Layer 12 of a small transformer language model trained on English Wikipedia (16 layers, counted from 0, width 128).
Take only the direct path to the model's output, skipping the later layers: a vector added to the residual stream pushes a token's score in proportion to its dot product with that token's output vector.

Output vectors of the tokens that the questions are about. A number n stands for n times 0.048.
" NCAA": 8 6 11 -20 3 -14 -1 19 -5 -8 0 15 14 0 12 -8 3 9 -3 5 15 -8 -14 -4 -14 -1 14 0 0 10 3 -8 -5 -1 -13 -6 7 8 -3 2 -5 7 17 -7 -4 15 -2 -1 18 13 -5 9 4 2 -5 -2 -8 0 -3 11 6 -6 3 10 11 29 -6 2 4 9 5 -4 -9 2 -2 -1 2 6 6 -2 13 -6 1 -1 14 1 -9 1 4 -3 3 15 -1 5 5 -6 0 -5 27 -9 6 -4 7 -14 -13 -3 13 15 -2 0 -12 5 22 -9 0 13 -2 -7 2 16 0 6 -3 2 3 7 -15 -6
" сэ": -9 -4 -4 -30 -8 13 8 6 -10 6 2 32 6 0 1 -20 16 7 -13 -6 25 -8 -19 -19 -24 1 30 1 -8 16 21 -12 12 28 -5 14 18 43 13 12 -18 -12 42 -4 -19 15 -64 11 14 30 -11 17 5 10 17 -18 -12 -12 -21 10 25 -9 27 37 12 94 -1 -21 62 25 3 10 -5 17 -9 15 -35 15 15 -18 35 -3 -14 5 -12 16 -36 -9 -27 -8 41 -5 -3 11 -4 -24 -19 -11 27 -13 10 16 22 11 -19 12 21 20 -5 -21 -15 30 25 -23 -10 30 -9 -22 14 9 -8 0 -8 -3 -4 18 -58 -25
"www": -8 5 -6 5 -12 3 15 10 4 0 0 9 2 8 -6 -5 13 -4 4 -8 0 -2 -24 10 4 5 -4 13 3 -5 -1 -16 -10 -9 -18 -16 4 -2 10 10 -7 -6 25 0 -5 -1 -39 6 18 17 -1 30 8 12 -10 2 -8 5 -9 13 12 -9 1 2 6 21 9 -10 24 1 9 6 -18 4 -12 -2 -4 5 1 -2 4 -10 -6 -9 -4 4 -19 0 -5 -13 17 17 -6 22 0 -16 -5 8 17 11 9 6 18 -1 -17 -6 15 -2 -19 -5 -3 8 1 -3 6 9 1 -8 2 10 0 5 -2 -6 1 4 -2 -6
"Natal": -5 3 -1 0 -2 3 -2 11 3 -12 0 17 2 8 5 -3 5 -7 -18 -5 18 -8 -8 -12 3 2 5 3 -2 -2 4 -20 -1 -7 3 11 20 1 -7 8 -12 -5 7 -4 -9 0 -25 9 14 -12 -4 8 12 -3 3 -7 -4 2 -7 12 -9 10 2 14 0 24 -14 2 17 24 -1 -7 -2 14 -14 1 -12 -2 -2 8 8 -4 -6 3 -11 6 -11 -15 6 3 3 -1 3 18 -6 -13 -2 -10 9 -9 3 10 14 1 -6 -5 18 1 -4 -8 -15 3 14 -6 -2 8 -3 -3 1 0 -5 -3 15 2 6 23 3 -11
" COVID": 9 -2 -4 -21 4 -10 5 9 -15 12 1 -4 0 5 -11 -7 0 5 4 17 7 -7 -13 -13 -3 2 11 -4 5 2 10 -13 6 -7 -5 11 -2 -3 3 25 -22 5 13 2 -7 5 -11 -13 18 10 -6 4 -6 5 -6 -4 1 8 -2 -3 4 -4 4 -7 0 11 6 1 11 3 -7 5 -1 13 4 10 1 6 8 8 5 -10 3 -18 9 2 -22 4 -10 -5 13 9 4 10 -3 -8 -5 -4 6 6 22 20 6 -8 -11 -7 4 10 0 -6 -15 7 13 -9 7 13 5 -17 18 8 -8 -7 1 12 -2 0 -35 -4
"dol": 4 1 5 6 -6 1 1 4 2 4 0 -1 6 7 -4 18 1 3 2 -2 -3 3 -16 1 7 -4 -14 -13 -23 -9 7 -18 -1 11 -3 -13 4 22 0 8 2 0 10 -2 -19 5 -20 -5 -10 0 -12 -1 6 10 7 -10 -3 0 3 -6 4 0 26 -2 4 29 9 -11 26 17 9 -6 5 3 -13 5 -3 11 2 -19 -6 6 -11 2 -2 0 -17 2 -13 14 -2 5 -1 -1 -4 -7 2 6 1 -10 14 12 -3 -3 -11 10 11 13 -3 -13 -14 21 1 -6 -2 -2 -2 -6 -6 2 -7 3 6 -14 1 -3 5 -1
" Bangkok": -1 2 14 -7 1 -7 7 3 -7 7 0 14 5 0 8 -14 10 0 -7 9 -3 0 -3 -10 8 -14 17 7 -4 7 1 5 9 4 -8 10 -8 2 13 17 -9 6 15 1 7 4 -7 12 6 7 -10 2 1 2 3 -4 -11 9 -13 14 0 0 14 12 5 40 -6 -19 0 12 -8 -1 4 -2 -5 4 -12 0 9 2 20 -4 -3 2 -3 1 -5 -7 -8 -13 10 -2 6 3 0 -19 1 -14 9 -6 -6 4 2 -3 1 11 11 -2 -2 0 -9 16 15 -21 -8 16 -6 2 7 8 2 1 2 9 -9 13 -15 0
"ography": 14 -9 -16 -12 -9 6 13 0 -7 -3 0 10 -3 -7 -10 -7 -6 8 2 -5 11 -7 -4 -17 -5 2 -2 -9 9 4 10 19 7 11 7 1 -12 19 -6 -9 6 2 19 4 10 6 -30 12 0 -6 -10 -9 4 10 -1 -7 -4 -14 -1 4 8 -14 20 3 2 19 20 -10 10 -1 -8 4 -2 20 -5 -6 -15 -3 -1 2 25 4 -13 -11 5 -4 7 -7 0 12 12 5 -9 11 -11 5 -16 -3 22 6 1 -5 -3 17 -10 -5 14 5 9 -18 -13 10 -8 -4 8 2 -12 -1 3 -5 -13 1 8 -14 -8 10 -12 -6
" time": 3 -3 0 -6 -12 2 -4 6 -5 5 0 -5 1 2 -2 9 -5 16 -5 5 -5 -7 3 6 -10 -4 -12 -11 -1 3 -1 -3 1 5 -12 16 -9 14 9 -1 -5 5 17 -3 -7 8 6 -3 15 -1 -2 13 -4 8 7 5 1 -7 3 7 9 0 2 2 -11 -5 -15 0 10 -5 -1 4 0 5 -6 1 -8 3 -3 8 6 3 -11 -1 -5 -9 12 -1 13 -7 -12 4 0 -3 -2 -9 12 -3 1 5 1 -6 16 2 -21 -4 -4 -2 9 -17 -13 -5 14 -2 -10 -17 -3 7 2 2 -4 5 -1 -5 -5 8 -18 -14
"mit": -15 -9 -7 4 3 9 -9 3 9 5 0 15 -11 8 5 6 -13 -3 -7 3 7 5 -11 2 3 3 0 3 14 0 -1 -2 13 -3 3 16 5 7 -10 11 4 10 3 -13 -19 8 -21 5 0 13 -9 -8 14 -2 10 4 5 10 -6 8 10 -3 0 3 5 15 11 -13 6 -2 0 -1 8 -6 -6 5 -18 6 18 3 21 -4 -6 4 2 3 -3 1 -11 2 10 2 12 0 -1 3 2 6 -4 6 0 0 4 -8 -10 6 -6 6 -2 -22 -1 -4 6 11 -11 -3 -2 -6 8 -5 -4 13 1 -9 -15 16 10 -16
"rivalry": -12 -1 10 -6 1 -2 14 13 2 9 0 3 12 1 11 0 -3 10 -21 10 16 -11 -8 -21 -9 3 7 -12 -15 17 -5 -17 11 -1 -11 3 18 4 14 -3 -5 5 34 1 -12 -5 -22 2 2 14 -11 -1 -19 2 5 5 -5 -7 -5 -13 1 5 7 17 14 45 3 -11 19 18 14 -1 -11 3 16 13 -9 -2 9 -5 22 5 1 13 -7 -3 5 -13 3 2 -2 -3 -5 -13 -8 1 -8 -2 19 -17 0 -10 7 -7 -25 12 24 10 -8 -5 -11 8 21 -7 3 12 -8 -4 1 10 0 -14 5 -10 -3 -2 -3 2
"-": 1 -1 -5 0 6 -15 -8 -1 4 -4 0 -3 -5 -6 1 7 -1 4 -1 -9 -1 5 8 15 -6 3 -10 -4 -1 4 -17 8 -4 -10 -1 3 -14 -5 -12 4 5 11 -8 -6 4 1 2 0 -13 -11 3 -6 0 9 6 3 16 0 7 6 -6 8 -3 -2 -4 -13 -1 6 12 -7 -5 -12 10 -16 7 -5 14 -9 -4 7 -3 -5 3 -7 19 0 4 -6 3 -2 -9 8 6 -2 3 9 -6 1 -5 -7 -7 -2 0 5 5 -6 -9 -4 0 5 -1 -7 -7 3 4 -7 8 7 -6 -2 -3 -6 -4 8 -3 -5 9 4
"iving": -4 4 -1 10 0 -6 -1 1 -7 11 0 8 4 0 6 0 14 6 -13 4 16 -8 -12 5 -6 11 -5 5 11 -8 16 1 -6 6 3 8 9 13 -3 -5 -4 15 10 0 -7 -12 -29 9 7 9 -3 2 12 -1 9 -2 5 -6 -13 -5 3 7 1 9 7 28 20 -12 9 11 -13 8 6 10 7 -2 5 -1 8 -23 13 10 10 -3 -9 -11 8 0 -3 -1 11 2 -4 -1 -3 -12 -12 -2 12 -6 -5 14 12 -10 -16 0 -9 -6 6 -4 -8 -10 3 -6 -4 4 -7 -16 18 -2 -4 -2 -1 2 -7 17 -8 14
" Road": 7 -9 9 1 3 7 13 3 6 -4 0 10 6 -3 1 -4 8 7 -4 14 10 7 -3 0 -12 5 1 2 -1 9 -7 1 6 15 -13 3 1 0 11 4 -14 -1 8 6 14 -13 -5 -2 -3 2 5 9 7 1 5 6 -5 0 -3 -3 -1 -3 -2 1 8 20 0 -12 0 -2 -16 8 1 6 5 4 -4 -6 4 3 2 9 -9 -7 -1 7 -3 -1 -3 3 6 6 1 -5 0 -3 0 -2 -5 6 3 2 -2 4 -7 4 -6 -6 11 -5 -3 3 -8 4 -13 -5 -1 -5 4 6 -3 5 -5 2 -12 1 -20 -2
"Meanwhile": -4 2 -2 12 1 3 6 5 -9 13 0 17 -1 4 -10 -1 10 3 -12 8 10 -14 4 -14 -7 6 5 2 -14 0 3 -1 8 -7 -10 3 17 6 11 17 -10 -3 20 12 1 3 -24 -2 3 0 -9 -4 9 9 12 -7 -6 5 3 11 8 -2 13 21 10 27 -7 -2 18 15 -9 -6 -6 10 0 0 -8 -4 3 -18 15 -1 5 1 -8 -1 -6 -5 0 -7 13 -8 7 -16 -1 -16 -16 -8 -2 -7 6 11 0 5 -22 -11 0 5 11 5 2 1 26 -9 -13 19 -1 -10 -5 -2 0 -8 -2 -3 10 13 -10 -5
" ago": -9 11 6 3 -5 5 14 13 -4 17 0 11 -7 4 -2 4 1 -4 -2 -5 -4 0 -12 -2 -18 13 12 -6 -22 3 1 1 -10 0 -7 20 -2 10 -6 13 0 -9 18 8 -10 8 -24 -6 14 -8 -19 2 6 5 -8 12 -17 -5 -7 6 23 -2 6 16 2 16 2 -9 9 10 -6 -5 1 9 3 -1 -10 3 -2 4 15 -13 13 1 -5 -6 -4 -4 5 -7 -4 -1 6 -19 15 -16 7 7 0 -11 9 -1 15 -7 -4 5 2 8 12 -15 -9 -10 5 -11 1 7 -3 -4 0 4 8 -14 -8 -4 11 11 -17 -25
"ple": -5 -13 -1 -8 -13 -12 11 -4 -12 0 0 5 6 -5 6 -2 -5 4 3 -7 0 1 4 -3 3 -5 4 1 5 13 -6 14 1 -5 0 7 9 -3 1 21 -15 7 -5 -10 -8 11 -20 12 -2 18 -5 19 5 5 10 6 -5 5 8 3 -3 -18 4 -10 7 16 11 8 19 9 -6 -6 -8 7 -3 -6 -4 3 13 -5 -1 5 3 -16 8 3 -5 0 -4 -13 -1 24 -4 -6 -1 -5 -9 -3 10 2 4 -4 -3 0 5 15 9 -10 11 3 -6 12 5 -12 0 9 6 -3 13 -11 -2 7 -5 -4 -3 4 0 -16
" things": -10 -12 1 -15 8 3 6 -4 -9 3 0 -8 -7 5 4 0 0 14 -7 1 12 7 -4 9 -17 -6 -10 12 -11 11 4 -4 2 -6 -7 -2 8 17 0 -3 1 9 24 -1 -2 15 -10 10 13 10 5 -1 0 8 -3 -17 -11 13 -13 3 10 -1 5 13 9 10 0 -17 13 6 -3 -5 -11 5 1 14 -6 5 6 -5 16 11 -3 6 -7 8 -15 -11 -4 0 -2 8 -4 -5 -8 -13 0 -5 3 1 2 12 3 -1 -1 -3 8 7 8 -13 8 5 17 -3 -6 -1 6 6 -1 -1 2 -8 -7 2 3 17 -18 -8
" recruit": 4 -4 1 0 -1 5 -10 1 -2 2 0 7 4 3 19 -3 8 3 9 4 7 -4 1 2 -1 -7 13 -12 -1 3 3 5 1 -2 4 -9 4 11 2 5 6 1 18 -1 -4 3 -12 7 10 8 -9 -4 4 2 10 0 7 -3 -6 -4 0 4 -1 3 5 -1 4 -20 6 12 13 -7 -3 15 -5 14 -4 0 5 -14 -2 -10 -3 5 9 1 -5 -7 -11 -1 15 14 -5 1 2 -4 0 -1 1 -18 -5 -2 -3 0 -8 -3 8 6 3 4 2 -3 27 -12 -8 15 -13 0 -4 6 -6 -2 -6 3 10 12 -14 -15
"empt": -15 10 -1 2 5 -14 -16 -6 4 -6 0 -4 0 5 -9 10 6 -24 10 2 -2 -5 3 5 -15 -5 8 8 -1 -5 -2 -4 2 4 8 5 3 20 -5 6 -5 11 22 -7 6 -7 -20 9 -3 13 -13 17 2 4 18 -6 5 -1 -7 -7 21 -10 5 -11 -5 31 5 -6 24 11 -2 -15 0 8 2 8 -6 13 14 1 13 11 7 -6 -7 5 2 -7 1 0 -9 4 -2 2 2 11 -9 2 -7 2 1 4 2 -7 -12 5 16 -4 2 2 -4 11 9 -15 -14 18 0 -21 3 3 4 15 -2 9 -4 17 -11 6
"cott": 9 4 -4 6 -9 -1 12 6 -11 -6 0 7 -2 8 14 -9 0 0 1 -24 1 6 3 -14 -2 -7 1 -4 -1 -2 9 6 12 21 -2 14 16 9 -4 3 -3 -3 2 -9 -2 -11 -32 1 -6 25 -15 6 -11 1 0 1 -8 -7 -1 -7 15 -4 -7 -1 9 36 7 -3 6 5 5 1 -6 7 6 20 -3 -6 -1 -14 2 20 -17 -4 4 -4 -7 -6 -11 -3 0 0 21 9 -2 -4 -11 -10 5 -18 16 9 6 -12 -2 7 18 -3 -4 0 -2 -5 -2 -9 9 12 -8 -18 -3 -8 -13 -1 -16 -1 -11 0 -2 -23
"rose": 1 -11 -8 6 -7 14 2 19 -6 -9 0 6 15 3 1 -1 2 -1 -18 1 -2 -15 -5 -7 -17 -11 -3 -2 -3 11 -2 -12 2 9 3 9 4 10 2 20 -22 2 0 0 -22 -7 -23 5 -7 4 -6 11 -12 13 -2 1 -6 -3 -4 1 16 3 -6 -4 1 20 12 9 18 17 -14 0 6 20 5 -6 -20 14 3 -7 21 14 -8 6 -2 10 -8 -14 -15 -11 -5 -2 -5 -8 -8 -9 2 -10 0 -1 3 0 -4 -7 16 1 7 -10 1 -10 -13 -2 -8 -10 4 2 3 -1 12 1 -1 7 -2 -2 -3 8 1 9
"tory": 13 -10 6 -10 -11 -2 19 13 -7 5 0 20 1 -9 16 1 3 -3 1 -12 -3 6 -7 -6 -14 -7 7 15 8 -3 -4 -13 6 -4 7 7 6 3 -14 9 12 8 14 1 2 4 -36 11 -9 13 -2 3 0 -1 14 -8 4 -4 2 1 11 -11 15 -2 -2 16 0 -3 -5 3 -9 10 1 13 0 3 11 10 -11 -6 6 6 -9 -12 -2 6 -17 -3 -12 -3 -1 1 -4 10 -3 -11 -4 5 17 -9 33 -12 23 5 -10 -1 -7 1 4 -2 -14 7 -15 -10 2 5 -20 -11 9 0 -7 -10 -8 -6 0 -10 -15 -16

Each question shows what one neuron of this layer's MLP adds at an activation of 1. A number n stands for n times 0.0048.

n292: 9 8 -2 -13 6 8 -37 -16 -7 -21 -16 7 5 -17 18 -17 31 -35 -2 -29 -14 0 -8 37 -10 19 9 -16 2 -1 -7 30 13 12 21 -17 3 10 1 -13 6 -23 10 13 6 1 31 5 -1 -10 12 -3 31 -6 18 1 3 -14 -48 -6 -45 10 16 15 15 -20 -8 -2 -1 12 -12 -3 -12 17 25 -6 2 11 -7 -2 6 -3 18 -48 16 -7 -12 -23 16 -16 30 9 -16 -2 41 26 -9 -16 25 -21 -7 14 -14 1 22 7 11 -6 6 13 38 -4 29 -20 -21 4 11 22 0 6 11 13 -32 6 32 -27 9 -16
Which three tokens does it push up most, strongest first? " recruit", "-", " NCAA"

n28: -6 0 -12 4 40 28 -37 -33 -9 -18 34 1 15 -8 34 18 10 -21 -2 -9 12 -25 -5 -1 27 7 13 29 19 -8 -4 3 3 -16 22 26 16 15 11 24 -23 -1 4 9 2 -10 -7 -32 4 8 15 -4 -13 -6 1 12 4 2 -14 -9 -6 10 -2 22 4 -3 26 17 19 -7 34 19 22 21 -9 20 16 7 19 -13 -30 5 -18 -17 21 6 -14 15 14 12 3 7 16 -29 -1 -46 10 -17 10 15 -22 -5 32 -19 11 1 7 2 42 21 10 0 23 1 8 -41 8 -6 2 -8 -3 -9 3 -20 2 33 8 3
Pushed up most: "iving"

n135: -3 -5 1 7 0 -11 18 7 -14 36 21 10 28 21 -16 -18 -26 -12 -17 6 -5 7 -24 2 -2 0 10 -1 9 -12 13 -1 4 3 -8 -8 -14 3 34 7 2 2 11 4 11 -31 9 9 18 -21 5 0 5 1 -3 -5 12 -29 24 -37 2 -30 -9 27 -3 -31 2 -28 -24 8 5 27 -3 15 2 -14 6 7 -12 -4 2 -5 -7 42 -30 -7 2 19 -6 28 -4 -5 19 -11 -6 16 -3 -5 1 18 -4 -1 -20 -13 35 9 -16 -21 -20 -4 2 -15 3 -13 -11 10 -9 24 -10 -6 -23 -7 -9 14 11 -22 -16 11
Pushed up most: " Road"

n253: 9 -12 32 -10 -22 -9 29 0 20 12 -7 -5 -8 12 4 20 -14 -11 11 8 17 -4 -6 2 -32 39 16 1 3 21 -16 -18 21 34 -10 -12 -15 -1 11 20 -40 7 -25 24 9 3 27 -6 -13 -22 -10 -21 -16 -20 -12 -16 -1 15 19 3 12 -12 -3 16 10 -12 -19 -21 -17 -22 -45 5 -41 -1 28 -3 1 -9 3 1 1 2 6 6 -9 -11 -30 31 0 -14 -19 23 3 -14 13 1 15 22 -7 5 36 -2 -2 0 -27 11 4 15 12 -1 33 20 -27 2 5 6 -15 8 8 -11 18 -8 2 -7 -30 3 -1 30
Pushed up most: " Road"

n218: 16 -28 7 27 -5 6 2 0 -24 -51 -35 8 9 2 -17 -23 -12 -3 5 -9 -15 13 6 -20 -4 17 9 -35 11 -14 -30 10 -23 5 17 -12 -20 18 33 8 7 2 -17 10 -12 13 35 13 -11 -16 -8 -10 19 10 3 -23 -11 -10 23 17 19 16 31 -6 -15 1 1 -11 0 -10 -4 -27 -4 -11 -15 -11 4 -13 -31 15 2 20 6 4 15 -22 2 16 -12 -1 -4 0 8 -11 0 -15 -21 -3 -34 -2 -17 4 -12 -13 9 9 8 -9 15 -3 -11 7 -6 -24 14 -16 -7 26 0 -35 15 3 -2 5 -3 -30 16 3
Which of these tokens does it push down most? " сэ"

n223: -7 -23 18 -17 -18 -18 17 -1 -17 -22 34 36 -12 3 -12 1 -5 32 -12 21 17 12 -19 -1 2 -9 5 9 20 38 11 20 20 -4 -17 -11 -8 12 2 -1 2 -5 -38 9 -17 0 -15 -24 -12 11 3 22 -15 9 -11 5 8 -12 15 16 -10 -9 32 2 -9 -7 15 -14 0 -13 -13 -7 -21 -14 -3 45 -14 4 13 11 6 19 16 8 13 10 23 19 28 1 -11 14 0 -6 -23 -12 5 -6 -2 18 19 -18 -18 6 7 -24 -14 -14 6 0 -17 21 8 -17 -16 17 -3 0 -19 -8 -18 -1 9 11 28 -11 -8 11
Pushed up most: "ple"

n274: 14 -12 -11 -15 4 -9 15 -10 -9 -17 -51 0 13 -3 18 1 -31 -13 -1 30 -12 10 25 -23 5 -15 33 -1 -17 -11 -8 -11 -15 -28 -3 6 -20 25 -15 15 -8 -18 -8 -8 4 17 -6 24 -24 -3 2 -3 0 12 8 13 -2 7 -5 19 11 -12 34 14 9 -6 -3 6 -15 15 16 -2 -5 10 -18 4 -15 7 1 8 -19 -18 6 16 8 -10 8 35 -30 -3 -3 5 41 6 -1 -9 -9 2 10 -7 11 6 -12 -25 1 -1 -34 -15 -14 18 -1 -8 5 10 -5 16 14 10 19 -19 -28 -4 4 -36 -11 -10 2 1
Which of these tokens does it push down most? "iving"

n291: -4 -17 13 -3 12 -9 -6 -22 -19 -4 30 37 25 -12 -6 -12 -7 -1 -7 6 2 -1 -3 3 6 -10 -10 0 8 -27 -4 2 -22 13 7 -6 17 -25 -5 -19 -26 6 -36 16 4 3 8 -12 -10 -9 2 -6 9 -12 15 -40 -3 9 -36 -10 2 -12 -22 18 11 51 -15 27 -8 -9 -21 6 7 5 13 14 -22 14 13 21 -12 18 -6 -10 -24 0 -23 12 47 -7 3 -8 0 -6 22 7 8 1 -20 2 5 7 -9 9 22 -6 20 -3 7 3 -10 -1 -1 25 -5 -11 29 0 9 0 -6 28 -20 -15 14 19 -13 -3
Pushed up most: " Road"

n11: 16 13 -1 -16 -4 20 1 2 17 24 49 -9 15 -6 4 -6 -4 -5 8 4 5 4 9 -16 -1 24 3 -2 -3 -12 10 -15 -2 22 -12 18 18 -10 6 -5 2 -5 30 -2 -33 26 9 0 -30 4 19 8 16 17 -21 3 -7 -16 -18 14 3 4 20 -3 12 41 9 12 -8 -9 9 8 -7 -29 -9 23 -6 6 -17 -1 5 12 -18 4 -4 16 -10 -7 7 21 4 4 -11 -14 17 8 -12 35 32 -19 -2 -11 -4 37 28 -6 -11 -26 19 3 -48 5 -3 -14 9 4 16 -32 20 10 -6 0 13 10 -3 44 21 11
Pushed up most: " сэ"

n156: -29 6 24 20 3 -4 -3 -7 26 2 -2 -21 8 -9 -3 13 -31 -6 -34 10 -7 11 -5 13 13 35 11 -16 -5 4 8 17 40 -18 9 7 -25 15 4 -8 -13 1 0 15 -29 -5 -23 6 -11 -28 -31 11 18 -22 -44 22 9 -3 8 3 16 -4 -17 18 18 -4 -9 -13 -7 -19 0 -27 15 10 17 -7 3 -17 17 18 -2 10 -16 19 -14 6 19 24 -5 -9 -5 -4 -16 -26 -29 -5 19 4 -11 -18 -14 10 -14 -18 14 -5 16 26 32 -1 0 -17 13 14 2 37 -7 -5 10 36 47 0 22 -10 13 -12 19 -1
Which three tokens does it push up most, strongest first? " ago", "rivalry", "mit"

n248: -13 8 -19 -20 22 -2 33 -24 -6 -14 3 23 -1 -17 -6 15 -5 -44 1 18 -7 -2 -14 -6 26 16 20 -14 -8 -25 -13 -7 19 20 -22 -25 -12 0 -10 -5 -13 -12 -9 12 -5 -12 33 -2 -4 9 -17 -4 -20 7 -22 -5 3 18 -10 -29 0 -9 10 -20 -11 10 -5 -8 13 -18 -2 2 7 -1 -1 -11 9 0 -1 -11 22 19 -12 1 20 1 -31 -9 -13 -10 -15 11 14 0 4 -3 2 -25 19 -16 -15 2 24 -35 10 20 -16 12 16 7 -4 -7 13 21 20 5 21 -4 -5 8 -24 -8 -43 -34 -1 12 23 -25
Which two tokens does it push up most, strongest first? "cott", "dol"

n90: -10 12 -28 -3 -16 3 -16 17 -6 18 -14 11 -22 -3 -27 7 4 -2 12 -18 -14 -45 22 -7 -34 0 -5 22 0 22 19 10 10 1 16 -11 -2 4 -13 6 16 3 -17 -21 17 -50 16 -10 25 -4 -12 -7 -19 24 2 -23 -13 14 -1 -16 -13 -8 0 2 4 3 16 -5 -15 9 44 -11 1 -20 24 19 -11 2 0 23 30 3 8 4 2 -12 31 1 -6 -22 6 -8 -21 -1 9 1 8 13 4 -8 21 -30 3 12 13 1 22 -8 -21 10 -19 0 10 -20 -25 -25 -34 -17 -10 26 -18 -6 -25 -10 -8 3 -32 9
Which two tokens does it push up most, strongest first? "empt", "rivalry"

n146: -5 -9 -26 7 10 2 -14 -13 16 9 -40 36 14 12 -16 4 8 5 23 28 22 -19 3 -2 5 17 3 -24 9 -46 19 -6 -20 6 -9 7 -35 0 18 4 -4 3 12 8 -17 20 8 24 -16 21 -18 7 -3 -5 2 13 23 -9 2 6 -4 7 -19 14 4 -8 -33 -12 16 6 13 -39 1 12 -9 16 1 44 38 38 9 -3 -7 -2 11 -35 -10 -4 2 -10 -8 9 12 -12 29 -16 15 -12 -23 -10 17 -15 15 -37 11 -12 -4 4 4 -8 -26 11 -4 -19 -1 -6 0 -26 16 -27 22 -3 -14 0 30 17 25 -28
Pushed up most: " ago"

n299: 27 -5 -36 -8 -1 -21 -10 7 -12 -24 -8 2 -14 9 20 -2 1 -21 -21 -32 -5 3 -10 -11 -1 10 28 -25 8 7 -8 -9 -22 11 34 -16 29 -2 -3 -6 -24 28 -4 14 -29 11 7 -17 21 9 5 -22 -18 9 39 23 -1 3 12 10 14 14 10 7 -15 -12 8 -4 -19 11 20 7 8 -12 -17 -11 -15 15 -18 21 22 -18 25 -1 21 -9 12 -6 -9 -28 -1 28 14 5 2 1 -15 13 2 -4 -24 -12 12 -10 7 0 -30 15 -4 -26 39 13 11 -19 1 42 -1 -14 0 19 -6 -16 5 -6 -19 -4 2 -22
Which of these tokens does it push down most? " Road"

n104: 18 -7 -8 28 11 -7 10 2 12 5 -29 16 8 9 5 1 7 2 7 -35 21 -12 7 15 6 -31 5 -5 -37 3 3 2 42 -3 17 -22 -10 -23 28 11 -2 -8 -28 -5 11 -24 -7 -3 44 0 -9 27 -24 -27 -18 -1 17 -9 -12 -20 -6 -21 0 13 -7 -10 -7 23 27 -8 -33 -1 -5 24 10 0 29 11 0 8 -29 7 -5 18 7 -7 7 9 22 -7 14 11 -4 33 15 -7 16 3 34 -2 -13 6 25 0 -23 -27 14 17 14 -21 4 9 -16 11 16 -4 -20 -12 16 -8 -12 20 -12 10 6 -8 -15 1
Pushed up most: "www"

n44: 14 42 -9 6 9 12 1 10 8 -21 -32 -18 -10 13 4 -3 5 10 24 18 38 17 9 18 -25 32 9 -8 7 -30 10 -21 -16 5 11 -7 4 2 12 -17 -11 -19 11 7 -12 0 4 31 -5 10 24 37 -34 10 -18 -2 -2 -5 34 25 -11 21 25 -15 17 5 -13 -7 10 12 0 -17 8 4 17 11 -5 13 -19 0 -15 -16 -7 -18 -2 -16 -22 0 21 18 -9 9 -5 7 -7 8 11 -27 11 -7 -7 -6 -10 17 16 -1 14 -11 -2 8 -11 -12 1 18 -2 -7 -11 22 28 16 16 2 9 19 -3 -3 12 31
Which of these tokens does it push down most? "mit"

n309: 10 26 -1 19 6 0 -12 -3 0 1 7 3 -13 13 7 -13 -57 -8 20 7 -21 -6 -14 -4 26 -12 16 -12 16 12 -4 2 11 -21 -7 11 -8 -12 13 34 -5 8 -23 11 -19 11 -9 5 -14 7 -13 8 -1 -6 -26 9 17 19 -13 -17 1 -4 49 -5 -5 15 -14 27 -14 -11 -12 11 -1 -7 14 7 -10 -5 -22 37 3 -5 5 10 10 29 -12 0 -16 1 2 -2 -8 5 12 0 3 23 4 20 -8 39 39 23 24 19 14 -4 5 -10 8 8 -5 -38 6 -31 1 13 -11 3 -2 -13 32 -3 40 18 11 10
Which of these tokens does it push down most? "iving"

n83: 7 -17 -29 31 16 -4 9 1 -11 11 -78 -5 -25 -10 -22 35 -4 -1 -28 16 -23 3 14 30 8 -22 7 -9 -3 -9 -12 8 -12 24 3 2 -8 18 -17 19 -7 32 23 -25 -31 15 31 24 -2 -14 5 -19 24 23 -6 2 8 -9 35 -46 -2 6 4 2 -3 -19 -2 18 3 -22 -5 -33 20 -11 49 -8 11 -48 -17 -8 -9 -11 15 1 -2 -4 17 -12 4 8 -1 -4 9 4 17 -3 1 -1 -9 -9 -9 -9 15 -8 -3 -39 18 3 -6 9 -20 -30 15 6 0 3 -10 -12 6 -21 -7 21 0 34 24 -11 -1 -6
Which of these tokens does it push down most? " сэ"

n114: -19 -7 1 -1 -11 20 10 -22 21 21 -12 -17 -4 8 30 -4 6 13 10 -15 -2 -21 -21 -12 18 -7 31 -16 -11 8 33 1 1 -23 -2 1 2 -22 -10 -10 -3 -2 21 23 -11 -7 -15 10 -16 0 -12 22 1 10 -10 12 1 0 14 -7 23 26 -9 -23 -16 -27 14 0 25 42 7 -23 -5 -12 -11 37 8 -3 4 16 -20 -18 14 -20 -18 30 11 -3 20 9 16 0 -3 -12 9 21 -17 -3 6 8 -4 -13 12 -1 -9 2 -6 10 37 23 23 9 12 -6 -11 -7 -20 -10 -22 30 15 3 0 10 6 -14 5 10
Which two tokens does it push up most, strongest first? " recruit", "rivalry"

n105: 9 4 18 11 -9 -4 -3 13 -17 -19 1 -21 -17 -5 26 -13 1 -17 11 24 -19 20 18 -5 33 -21 -11 6 -9 33 6 14 -5 18 30 -7 -21 0 11 12 20 -13 6 14 8 18 15 -4 12 -15 -18 -3 9 23 32 10 -4 17 -9 13 -4 -19 -1 3 0 41 8 12 -4 -4 2 12 -9 18 12 -6 -31 6 8 -39 42 -16 0 28 -12 17 -22 0 27 -29 -8 2 -25 -8 1 14 -22 -27 5 -11 3 9 -29 8 -7 -5 -13 -18 10 -4 21 -11 2 16 -1 25 -12 -5 -10 -42 11 14 10 -6 -14 -25 -6 -25
Which three tokens does it push up most, strongest first? " сэ", " Bangkok", "Meanwhile"

n283: -9 14 -26 0 16 -17 -2 -13 6 4 21 1 2 6 16 4 0 -9 -1 19 -11 37 -2 12 -20 -25 16 -1 -2 -23 22 3 28 -13 5 -11 -18 19 -12 14 -15 -12 0 8 15 10 2 23 6 -6 -5 -24 18 -19 -8 11 -25 0 -16 7 23 -22 11 24 -16 18 -48 -12 -11 -11 -1 18 14 -3 12 11 7 -3 15 0 7 -9 2 27 10 8 14 3 -13 0 5 -14 12 17 -4 5 -8 12 4 -3 17 9 3 2 9 16 3 -4 -17 -13 -12 -6 6 -37 5 -3 27 -4 -22 7 -29 -11 7 -9 -28 6 -29 38
Which of these tokens does it push down most? "ple"